Layer 7 of a small transformer language model trained on English Wikipedia (15 layers, counted from 0, width 128).
A neuron's activation on a vector x is GELU(weights . x), where the dot is the dot product.
The model reads these tokens: " Dr" " R" "ok" "aya" " Moh" "are" "b" " were" " released" " on" " b" "ail" ".\n\n" "In" " September"

The vector x that enters this layer's MLP at each token. A number n stands for (n - 500) times 0.015.
0 " Dr": 534 450 558 398 428 422 449 37 610 528 523 565 505 497 372 379 549 493 564 549 532 630 663 497 496 519 501 465 570 546 459 602 654 410 420 438 490 529 475 517 487 534 701 281 480 504 517 444 430 511 599 534 614 511 481 451 649 430 510 513 523 463 604 458 455 469 344 345 431 532 508 386 611 567 457 479 524 622 444 601 512 534 321 621 590 545 472 613 598 546 391 589 490 452 409 498 816 534 519 526 581 403 483 501 482 538 512 544 539 532 410 442 516 478 511 465 358 475 575 554 560 559 309 537 490 514 426 487
1 " R": 599 460 639 389 514 422 497 315 496 552 527 623 558 479 391 299 539 462 524 604 589 530 513 488 509 481 515 367 591 655 552 513 588 498 492 455 524 245 517 395 317 405 577 389 487 510 478 476 529 491 541 600 425 541 543 506 650 503 477 495 621 433 644 520 349 548 387 438 436 590 387 448 604 483 480 583 504 515 437 523 510 419 620 554 552 623 485 528 655 430 448 404 485 258 463 450 614 500 715 480 627 430 376 510 619 354 575 558 539 680 481 569 373 467 430 506 667 518 663 525 506 559 338 473 315 478 366 478
2 "ok": 516 418 655 380 556 433 532 451 534 534 449 561 509 444 474 260 521 507 572 653 531 521 402 381 521 505 615 397 625 569 478 696 559 447 446 527 542 303 480 483 386 489 574 381 454 513 409 420 466 473 572 378 445 496 403 467 553 407 513 504 603 489 571 575 381 617 501 454 540 552 483 440 692 401 467 578 497 577 543 499 502 323 527 629 477 561 491 481 687 453 442 499 547 197 522 537 619 503 717 390 662 425 366 526 558 361 578 461 435 610 553 600 423 489 541 596 543 399 614 606 571 675 441 572 408 263 428 472
3 "aya": 553 439 508 447 567 549 360 365 464 497 528 537 517 564 326 384 481 504 568 643 685 527 554 300 435 503 510 482 571 577 525 575 490 424 493 533 467 394 527 438 523 442 415 355 562 505 518 478 485 469 518 579 522 539 469 527 633 507 521 453 658 418 627 525 348 503 401 344 496 463 387 611 540 300 423 645 555 475 459 523 473 338 492 763 590 580 560 455 474 405 333 519 563 254 479 624 573 452 637 404 620 328 439 525 786 497 636 483 466 544 557 564 478 483 585 597 549 458 624 549 485 617 429 587 439 374 321 529
4 " Moh": 544 463 575 397 468 542 537 301 458 562 512 548 512 579 409 406 500 430 609 639 642 520 486 339 443 550 447 502 588 548 581 525 496 406 472 500 482 336 450 469 434 429 546 407 546 531 497 518 510 456 583 564 486 481 474 393 673 542 442 519 641 477 719 533 461 577 403 354 465 512 432 529 562 408 422 613 507 544 345 613 497 268 471 601 679 614 542 521 445 411 429 409 498 230 525 556 580 498 684 410 572 213 380 523 411 416 647 601 517 647 576 484 475 471 515 629 545 508 636 536 465 691 418 535 468 364 382 451
5 "are": 564 425 574 468 583 535 439 413 463 415 463 489 482 541 368 396 603 513 461 551 629 555 504 326 589 525 498 548 501 516 552 608 449 374 496 527 415 393 498 438 546 511 457 300 472 500 442 598 413 439 512 516 386 544 494 553 727 421 473 453 593 362 596 580 440 624 491 450 531 584 405 535 559 408 393 504 516 546 345 604 495 266 672 685 657 531 581 422 454 385 456 552 536 264 419 645 572 474 725 382 691 284 417 581 531 434 533 515 506 640 570 463 471 476 563 529 461 546 630 603 373 580 432 703 448 393 390 502
6 "b": 463 414 578 440 530 428 490 351 351 567 476 493 405 636 356 324 514 597 448 599 658 537 631 324 515 603 564 517 543 575 505 501 521 388 532 468 548 382 472 501 432 448 429 357 511 559 496 579 559 351 443 609 469 438 468 594 684 486 537 535 626 460 672 515 458 470 440 510 552 577 349 527 610 433 389 549 543 589 476 458 437 346 558 668 620 544 533 282 526 433 466 528 591 212 405 618 577 559 643 374 684 218 403 541 538 433 507 515 524 647 522 521 540 451 599 597 463 561 553 554 493 581 385 616 401 379 422 448
7 " were": 547 457 588 450 467 482 545 185 590 583 533 569 471 506 368 338 570 501 490 705 598 550 605 422 468 465 472 385 506 561 459 508 696 435 450 508 552 475 423 424 508 437 561 292 504 601 578 643 526 330 548 594 383 460 469 485 640 485 572 522 578 487 562 510 347 505 337 445 513 451 491 491 625 454 654 516 460 485 442 652 402 359 455 527 694 571 514 446 622 470 418 523 584 317 423 523 609 493 678 462 611 248 457 546 542 472 550 469 592 454 465 571 327 514 497 595 584 560 612 537 420 531 427 482 471 438 349 454
8 " released": 585 462 556 504 588 464 508 207 584 590 540 475 540 621 455 369 452 526 456 652 532 493 407 446 476 571 557 489 565 616 454 588 743 501 410 478 491 352 317 378 508 479 548 283 455 559 528 573 572 461 530 551 347 552 669 403 584 537 549 476 614 445 541 524 376 528 344 416 482 584 506 482 577 415 627 374 535 433 458 521 435 466 533 590 594 617 508 472 517 537 341 501 561 319 462 549 659 505 593 404 591 185 503 548 551 317 553 562 508 440 478 556 353 567 567 552 561 489 607 598 518 570 378 599 397 502 356 466
9 " on": 533 434 619 544 542 503 488 267 611 574 530 562 495 557 374 398 654 542 536 683 663 473 630 470 513 434 615 439 596 596 425 579 663 462 468 444 532 448 459 395 454 458 473 397 431 545 561 454 542 459 497 481 378 493 620 391 644 510 575 472 548 372 566 620 349 525 410 419 421 545 451 503 624 452 718 553 542 558 465 474 463 346 535 610 575 619 498 355 609 497 433 445 578 342 432 535 529 438 547 388 495 202 498 489 515 406 548 515 491 431 430 626 408 508 525 551 550 400 732 593 512 628 320 550 435 441 312 434
10 " b": 536 428 552 542 425 335 559 268 459 611 607 491 559 607 339 262 576 508 592 698 697 479 565 443 492 553 477 394 585 584 450 534 723 397 485 527 443 231 488 372 475 439 496 469 493 484 569 508 552 416 408 518 455 454 463 466 697 510 560 515 717 464 558 500 343 535 357 541 465 580 430 437 566 506 581 597 476 553 458 505 423 439 525 564 581 498 501 335 564 494 501 432 605 294 537 481 621 493 615 587 472 214 444 490 582 488 538 510 578 502 555 623 465 511 455 593 523 524 615 583 589 612 299 470 321 454 377 514
11 "ail": 532 513 616 588 467 371 471 283 525 546 539 514 558 516 390 387 503 469 604 671 611 503 526 438 445 485 579 503 511 666 442 627 631 350 495 528 488 442 566 440 599 422 505 509 488 475 500 434 633 576 514 468 442 519 501 489 763 439 499 505 625 442 536 548 344 584 471 435 471 604 390 427 605 483 479 661 583 504 443 497 394 397 562 672 487 536 577 453 410 500 472 453 544 209 470 650 635 461 654 399 556 329 447 518 683 446 533 462 489 476 533 690 429 506 405 603 594 496 458 459 520 542 365 543 365 346 157 510
12 ".\n\n": 632 456 558 462 455 438 550 142 604 556 527 542 527 542 359 303 608 580 512 587 592 495 634 421 445 541 572 370 570 580 501 598 637 420 361 451 500 422 574 377 467 514 607 367 485 608 559 517 589 415 588 524 472 508 517 488 670 441 413 474 654 404 709 523 405 567 370 330 499 549 458 482 626 454 510 555 449 484 399 560 426 446 411 555 582 548 517 591 642 525 380 551 514 350 455 533 746 484 561 465 570 223 450 513 598 521 488 479 561 518 476 505 403 458 436 492 474 503 636 558 457 550 357 516 479 436 380 500
13 "In": 612 500 628 510 516 520 512 212 656 461 618 515 610 567 384 370 603 542 558 677 597 418 566 442 488 564 592 409 659 569 531 568 664 437 381 512 519 550 469 492 375 451 442 410 345 564 524 476 543 450 504 501 419 432 486 497 683 404 462 472 561 327 646 619 474 512 385 387 481 494 444 444 616 490 523 523 493 523 481 531 520 372 600 523 609 609 493 342 521 353 407 522 584 263 470 558 618 488 613 439 554 306 469 470 507 446 537 529 580 499 468 519 192 441 410 566 531 484 655 587 574 554 352 538 487 455 455 515
14 " September": 632 478 563 584 512 568 470 222 579 474 565 585 578 622 374 342 580 539 511 534 607 502 590 400 494 515 555 403 617 600 570 553 598 497 427 519 551 384 514 403 362 445 529 371 367 607 581 551 499 429 531 449 366 492 555 377 683 450 443 395 604 395 643 508 473 510 340 373 552 531 559 618 532 445 533 615 449 577 462 557 463 404 570 478 519 496 445 358 628 297 473 409 599 210 480 583 676 500 615 473 493 256 517 591 600 459 559 522 438 529 441 575 415 461 546 535 431 494 632 503 446 646 448 610 422 399 462 456

Each question shows the input weights of one neuron of the MLP. A number n stands for (n - 500) times 0.0012.

n17: 523 273 437 555 448 405 481 532 404 619 326 474 396 553 413 556 506 480 332 523 569 541 542 317 532 482 427 535 400 538 568 611 465 578 671 517 494 630 551 593 512 323 334 528 527 443 633 523 520 582 643 262 434 595 338 488 563 657 468 408 607 585 483 319 700 402 423 568 411 475 524 417 383 544 441 442 544 517 506 488 521 494 477 454 514 634 462 573 508 388 441 503 394 500 662 409 627 654 794 520 695 446 436 304 359 416 416 438 508 418 503 465 551 620 446 690 471 373 453 480 573 497 704 470 518 694 604 534
Which token does this neuron like most? 4 " Moh"

n198: 422 673 628 418 480 354 356 516 537 628 634 437 372 444 275 548 645 658 537 380 565 641 597 527 633 356 705 522 554 425 598 616 449 507 597 589 584 581 546 491 534 553 702 490 399 468 503 365 208 282 557 392 460 500 456 358 448 545 531 444 573 597 485 389 745 531 408 541 423 527 535 399 497 544 507 423 449 601 491 567 519 497 438 561 433 484 350 520 676 405 548 500 544 488 533 595 443 588 389 460 466 518 331 235 324 615 361 580 395 529 553 364 779 568 413 309 485 321 459 557 541 460 552 555 378 659 486 439
On which token does it fire most, and how strongly? 0 " Dr", at about 3.5

n176: 468 512 203 592 344 630 506 406 564 428 524 371 718 742 566 512 669 442 516 242 500 515 587 615 488 438 642 529 415 494 434 617 388 461 421 664 486 546 603 456 340 488 675 428 483 614 552 597 520 497 557 411 439 734 411 482 574 400 500 583 551 383 600 552 523 566 663 536 491 542 360 420 467 485 610 393 503 532 522 330 515 552 500 549 494 448 357 421 537 595 533 466 482 561 552 447 653 365 454 486 407 534 538 587 364 494 419 598 478 476 636 586 454 487 650 383 400 673 527 326 459 283 485 451 552 400 367 517
On which token does it fire most, and how strongly? 12 ".\n\n", at about 1.2

n437: 372 720 404 724 500 614 405 283 505 475 425 450 519 492 479 390 558 545 551 465 547 548 539 515 580 495 541 550 481 451 568 391 558 516 479 548 507 412 533 490 393 331 555 623 387 488 515 363 442 471 488 498 571 344 580 351 409 475 529 653 456 502 537 573 569 519 591 519 546 542 488 493 414 486 554 420 641 561 568 620 562 578 594 285 558 513 624 498 454 474 565 413 338 514 344 514 548 526 448 415 512 498 500 470 472 635 443 512 457 470 514 515 444 477 463 567 493 564 592 532 543 344 575 468 641 636 484 430
On which token does it fire most, and how strongly? 13 "In", at about 0.66

n393: 567 535 274 454 373 316 391 547 386 589 704 481 503 470 473 456 588 472 450 555 671 301 404 618 683 534 269 634 625 507 645 644 369 459 389 547 503 512 449 602 525 559 422 414 575 472 314 391 545 338 541 293 387 316 412 621 548 641 482 419 236 620 602 588 685 671 576 538 506 557 566 336 494 577 483 430 661 464 665 494 394 574 531 476 512 380 259 509 569 527 478 515 503 424 497 413 417 494 458 360 469 551 457 464 332 564 531 440 432 494 476 657 524 554 630 484 533 586 509 586 494 548 445 673 324 561 559 694
Which token does this neuron like most? 2 "ok"

n101: 500 714 365 581 381 546 497 361 680 566 567 522 576 487 589 678 442 536 530 449 615 411 661 529 648 429 512 506 580 510 464 513 519 473 457 567 485 640 482 577 579 507 544 464 482 312 475 488 578 577 406 591 376 360 260 574 635 510 482 455 484 634 396 379 651 276 320 403 425 408 484 524 611 549 549 467 519 717 547 839 583 454 512 572 404 561 463 341 440 639 370 449 485 440 494 284 605 558 516 554 509 580 310 459 435 476 721 512 421 490 391 341 518 533 626 666 340 500 422 474 644 410 571 354 368 626 476 524
Its three highest activations, in order, are on tokens 0 " Dr", 13 "In", 7 " were"

n112: 633 452 298 540 372 500 537 390 596 420 618 575 516 537 419 535 569 509 403 316 420 478 587 550 617 506 623 596 437 585 494 497 497 531 478 575 500 463 684 628 478 513 313 420 254 542 513 846 375 566 701 463 522 512 592 740 534 231 506 582 427 470 442 589 470 571 571 325 506 406 452 522 529 553 537 410 573 488 494 292 325 574 475 426 314 326 484 543 342 500 538 386 478 423 474 629 550 353 464 577 647 606 556 684 439 475 416 411 359 549 373 383 380 547 452 616 408 673 437 467 378 653 549 477 638 417 744 543
Its three highest activations, in order, are on tokens 14 " September", 5 "are", 13 "In"

n307: 590 292 384 612 431 768 497 509 354 513 382 412 625 566 581 474 632 556 420 494 426 610 352 580 636 472 664 636 484 670 454 378 440 479 428 530 494 571 445 541 544 523 491 500 420 490 672 528 466 544 618 414 543 500 484 664 552 503 590 428 417 637 381 475 318 618 460 672 436 340 564 451 426 537 372 599 688 300 402 462 503 528 395 377 268 533 534 497 473 678 487 574 472 395 368 541 503 694 647 546 584 448 584 425 530 339 537 430 587 516 491 471 580 585 233 550 383 565 433 422 868 527 336 312 540 427 573 433
Which token does this neuron like most? 11 "ail"

n341: 452 465 450 569 320 633 546 324 472 435 446 408 400 546 531 480 719 588 592 542 444 377 391 406 531 474 561 720 313 652 690 361 566 589 679 546 494 557 483 474 500 421 436 717 454 576 325 443 614 399 681 455 438 562 604 543 360 592 392 473 314 433 508 424 423 687 514 404 494 566 488 289 444 551 482 540 483 492 568 433 547 412 605 548 466 668 608 497 392 714 346 559 428 514 642 494 436 552 583 548 460 550 446 382 539 647 475 459 401 560 344 512 486 658 576 448 419 537 497 357 440 480 494 423 404 472 516 604
Which token does this neuron like most? 11 "ail"

n88: 672 407 527 641 411 513 484 494 509 522 510 546 424 345 539 596 532 476 617 467 521 323 349 442 368 469 626 659 454 325 426 400 552 239 370 355 430 542 577 616 515 344 644 324 444 693 437 647 615 638 494 587 368 389 364 592 551 642 536 417 534 743 574 476 468 467 518 652 534 323 401 449 355 515 471 434 615 482 610 512 604 482 635 470 631 589 515 545 465 575 583 515 654 593 397 335 484 634 475 647 454 530 409 307 680 608 422 618 465 576 611 370 598 474 606 442 593 485 491 392 403 432 382 500 545 411 310 387
Which token does this neuron like most? 7 " were"

n452: 684 494 575 568 380 631 500 503 595 395 607 568 522 746 503 620 568 525 659 400 445 550 430 520 552 373 534 485 494 490 479 451 569 462 703 471 577 583 633 460 457 487 625 503 625 535 500 348 467 590 509 561 390 540 604 528 358 532 349 409 472 416 413 625 542 433 421 550 310 563 620 494 471 312 663 405 755 476 403 453 612 460 576 530 461 513 515 437 464 527 572 485 341 512 634 475 437 760 680 540 361 449 590 408 398 555 283 818 527 503 537 528 246 490 519 416 321 439 400 432 645 319 458 404 441 609 249 436
On which token does it fire most, and how strongly? 9 " on", at about 1.2

n174: 447 488 866 548 424 363 639 527 272 386 612 485 409 797 648 473 621 477 160 444 292 419 315 768 417 638 585 697 596 471 537 504 670 496 572 485 636 500 328 423 671 316 618 709 349 531 591 369 280 554 457 526 583 553 473 612 391 365 618 560 305 448 541 553 478 553 256 410 430 378 519 504 547 680 500 470 640 275 522 637 623 675 345 448 504 508 286 769 441 583 508 553 430 398 585 539 426 531 616 425 752 507 504 610 552 360 269 430 419 324 583 391 564 276 614 412 616 394 357 493 626 455 592 492 714 680 283 541
Its two highest activations, in order, are on tokens 8 " released", 0 " Dr"

n358: 543 579 670 434 392 658 451 578 435 547 428 509 597 530 460 526 536 659 430 410 588 500 379 558 537 612 384 588 494 497 559 521 465 306 597 385 618 381 550 600 409 451 547 472 424 400 328 247 514 460 739 398 520 693 541 405 500 592 472 458 494 389 558 407 378 494 511 590 559 497 474 551 580 526 608 426 465 618 503 456 574 673 582 352 343 545 457 638 567 652 758 528 523 469 370 388 570 426 479 435 349 639 388 434 361 282 514 500 511 378 534 602 441 389 394 400 570 494 532 429 583 349 554 595 545 500 439 609
On which token does it fire most, and how strongly? 1 " R", at about 1.2

n472: 424 609 546 313 398 449 415 548 612 397 491 435 624 622 563 572 640 503 576 477 620 521 491 632 535 456 485 675 494 596 341 391 387 253 559 492 560 529 572 284 512 468 660 446 240 430 506 455 621 500 548 503 547 286 428 327 558 598 656 429 476 572 552 529 557 652 590 584 551 403 419 401 387 633 459 672 413 610 531 400 433 614 392 390 665 661 426 440 623 590 461 413 631 614 481 446 390 577 549 471 544 506 657 489 526 588 488 428 486 401 477 542 344 535 570 470 602 421 416 455 529 275 543 561 242 578 668 491
Which token does this neuron like most? 10 " b"

n442: 344 645 531 517 385 442 369 563 581 626 438 267 356 513 520 506 662 528 413 463 546 582 219 500 438 509 573 429 494 616 684 546 519 556 388 416 428 460 353 594 550 517 576 221 504 407 565 478 546 383 385 519 388 599 506 554 386 510 375 569 398 534 363 627 564 388 288 599 619 388 513 485 513 475 355 410 551 472 506 513 675 410 435 586 589 375 300 616 445 586 481 327 424 593 741 509 383 726 454 485 525 677 418 446 464 568 578 596 632 582 522 707 512 466 468 657 466 416 592 690 466 393 602 725 490 607 531 647
Which token does this neuron like most? 8 " released"

n332: 642 559 606 443 620 500 630 487 465 471 627 481 529 551 527 448 570 288 705 615 453 433 622 629 487 561 503 339 474 438 388 524 249 344 414 643 500 528 509 637 598 571 331 704 589 500 550 606 357 400 676 487 563 475 490 391 441 678 338 416 351 432 376 591 642 358 634 490 657 337 565 575 507 376 493 613 351 644 545 529 563 462 579 294 621 600 436 556 475 441 387 419 622 704 282 551 408 471 463 541 363 596 503 614 488 532 576 494 610 390 222 561 556 279 546 522 425 503 684 433 421 624 347 503 628 488 429 397
Its two highest activations, in order, are on tokens 13 "In", 14 " September"

n142: 456 536 507 562 575 516 443 602 476 509 494 559 648 434 514 507 527 438 535 525 520 378 483 533 420 574 441 447 374 524 507 506 483 598 568 610 491 447 504 441 421 465 613 431 634 474 511 423 464 513 551 480 442 438 543 518 559 595 575 694 521 488 493 612 612 556 471 446 511 511 489 525 485 473 563 475 496 513 497 498 471 453 453 446 387 446 526 524 539 394 444 495 554 471 662 476 490 421 466 554 520 423 461 477 424 451 415 423 484 400 538 511 444 458 572 574 545 582 467 437 394 495 435 473 543 466 606 446
On which token does it fire most, and how strongly? 4 " Moh", at about 0.41

n404: 410 627 508 602 520 470 482 528 549 378 471 553 624 342 263 466 488 642 450 514 522 439 523 432 560 461 539 549 542 386 419 485 461 432 398 603 511 615 605 470 679 503 500 606 362 653 420 497 430 600 624 391 596 454 270 664 465 543 516 442 449 672 511 552 463 311 454 553 466 516 584 508 386 301 559 560 553 443 429 288 383 440 555 443 527 520 566 495 511 440 492 679 419 595 538 564 541 431 491 443 550 648 668 481 465 497 577 584 357 612 541 525 503 515 509 564 516 546 612 572 685 635 234 311 509 414 482 359
Its three highest activations, in order, are on tokens 3 "aya", 2 "ok", 13 "In"

n473: 475 529 682 523 497 328 567 525 475 503 581 431 438 513 600 525 696 404 527 375 549 572 644 520 773 447 522 478 541 318 558 359 340 545 441 536 709 506 476 593 676 600 608 397 482 322 413 581 455 585 690 380 540 617 386 569 500 445 556 389 541 515 424 564 389 503 631 630 681 708 630 674 268 528 560 392 592 491 400 468 458 660 534 582 576 448 453 497 437 466 320 460 412 460 484 519 347 596 575 353 553 470 298 434 389 512 365 684 497 623 577 481 427 625 586 466 353 525 349 473 516 467 220 381 513 488 337 360
Its two highest activations, in order, are on tokens 5 "are", 6 "b"

n478: 509 515 691 375 394 291 459 596 379 476 568 700 506 336 554 512 603 453 243 547 603 464 693 636 617 563 473 389 581 342 512 447 413 493 544 489 431 438 346 512 603 487 388 541 387 491 441 670 491 443 542 538 386 665 611 368 672 555 654 559 379 356 569 398 635 512 424 461 430 523 394 360 362 565 551 459 612 337 514 436 500 462 424 590 349 612 459 483 399 392 395 509 500 717 566 509 490 423 500 520 642 670 648 563 569 694 521 421 514 605 438 401 404 461 503 491 558 447 422 417 444 558 587 679 419 654 331 544
Its two highest activations, in order, are on tokens 1 " R", 5 "are"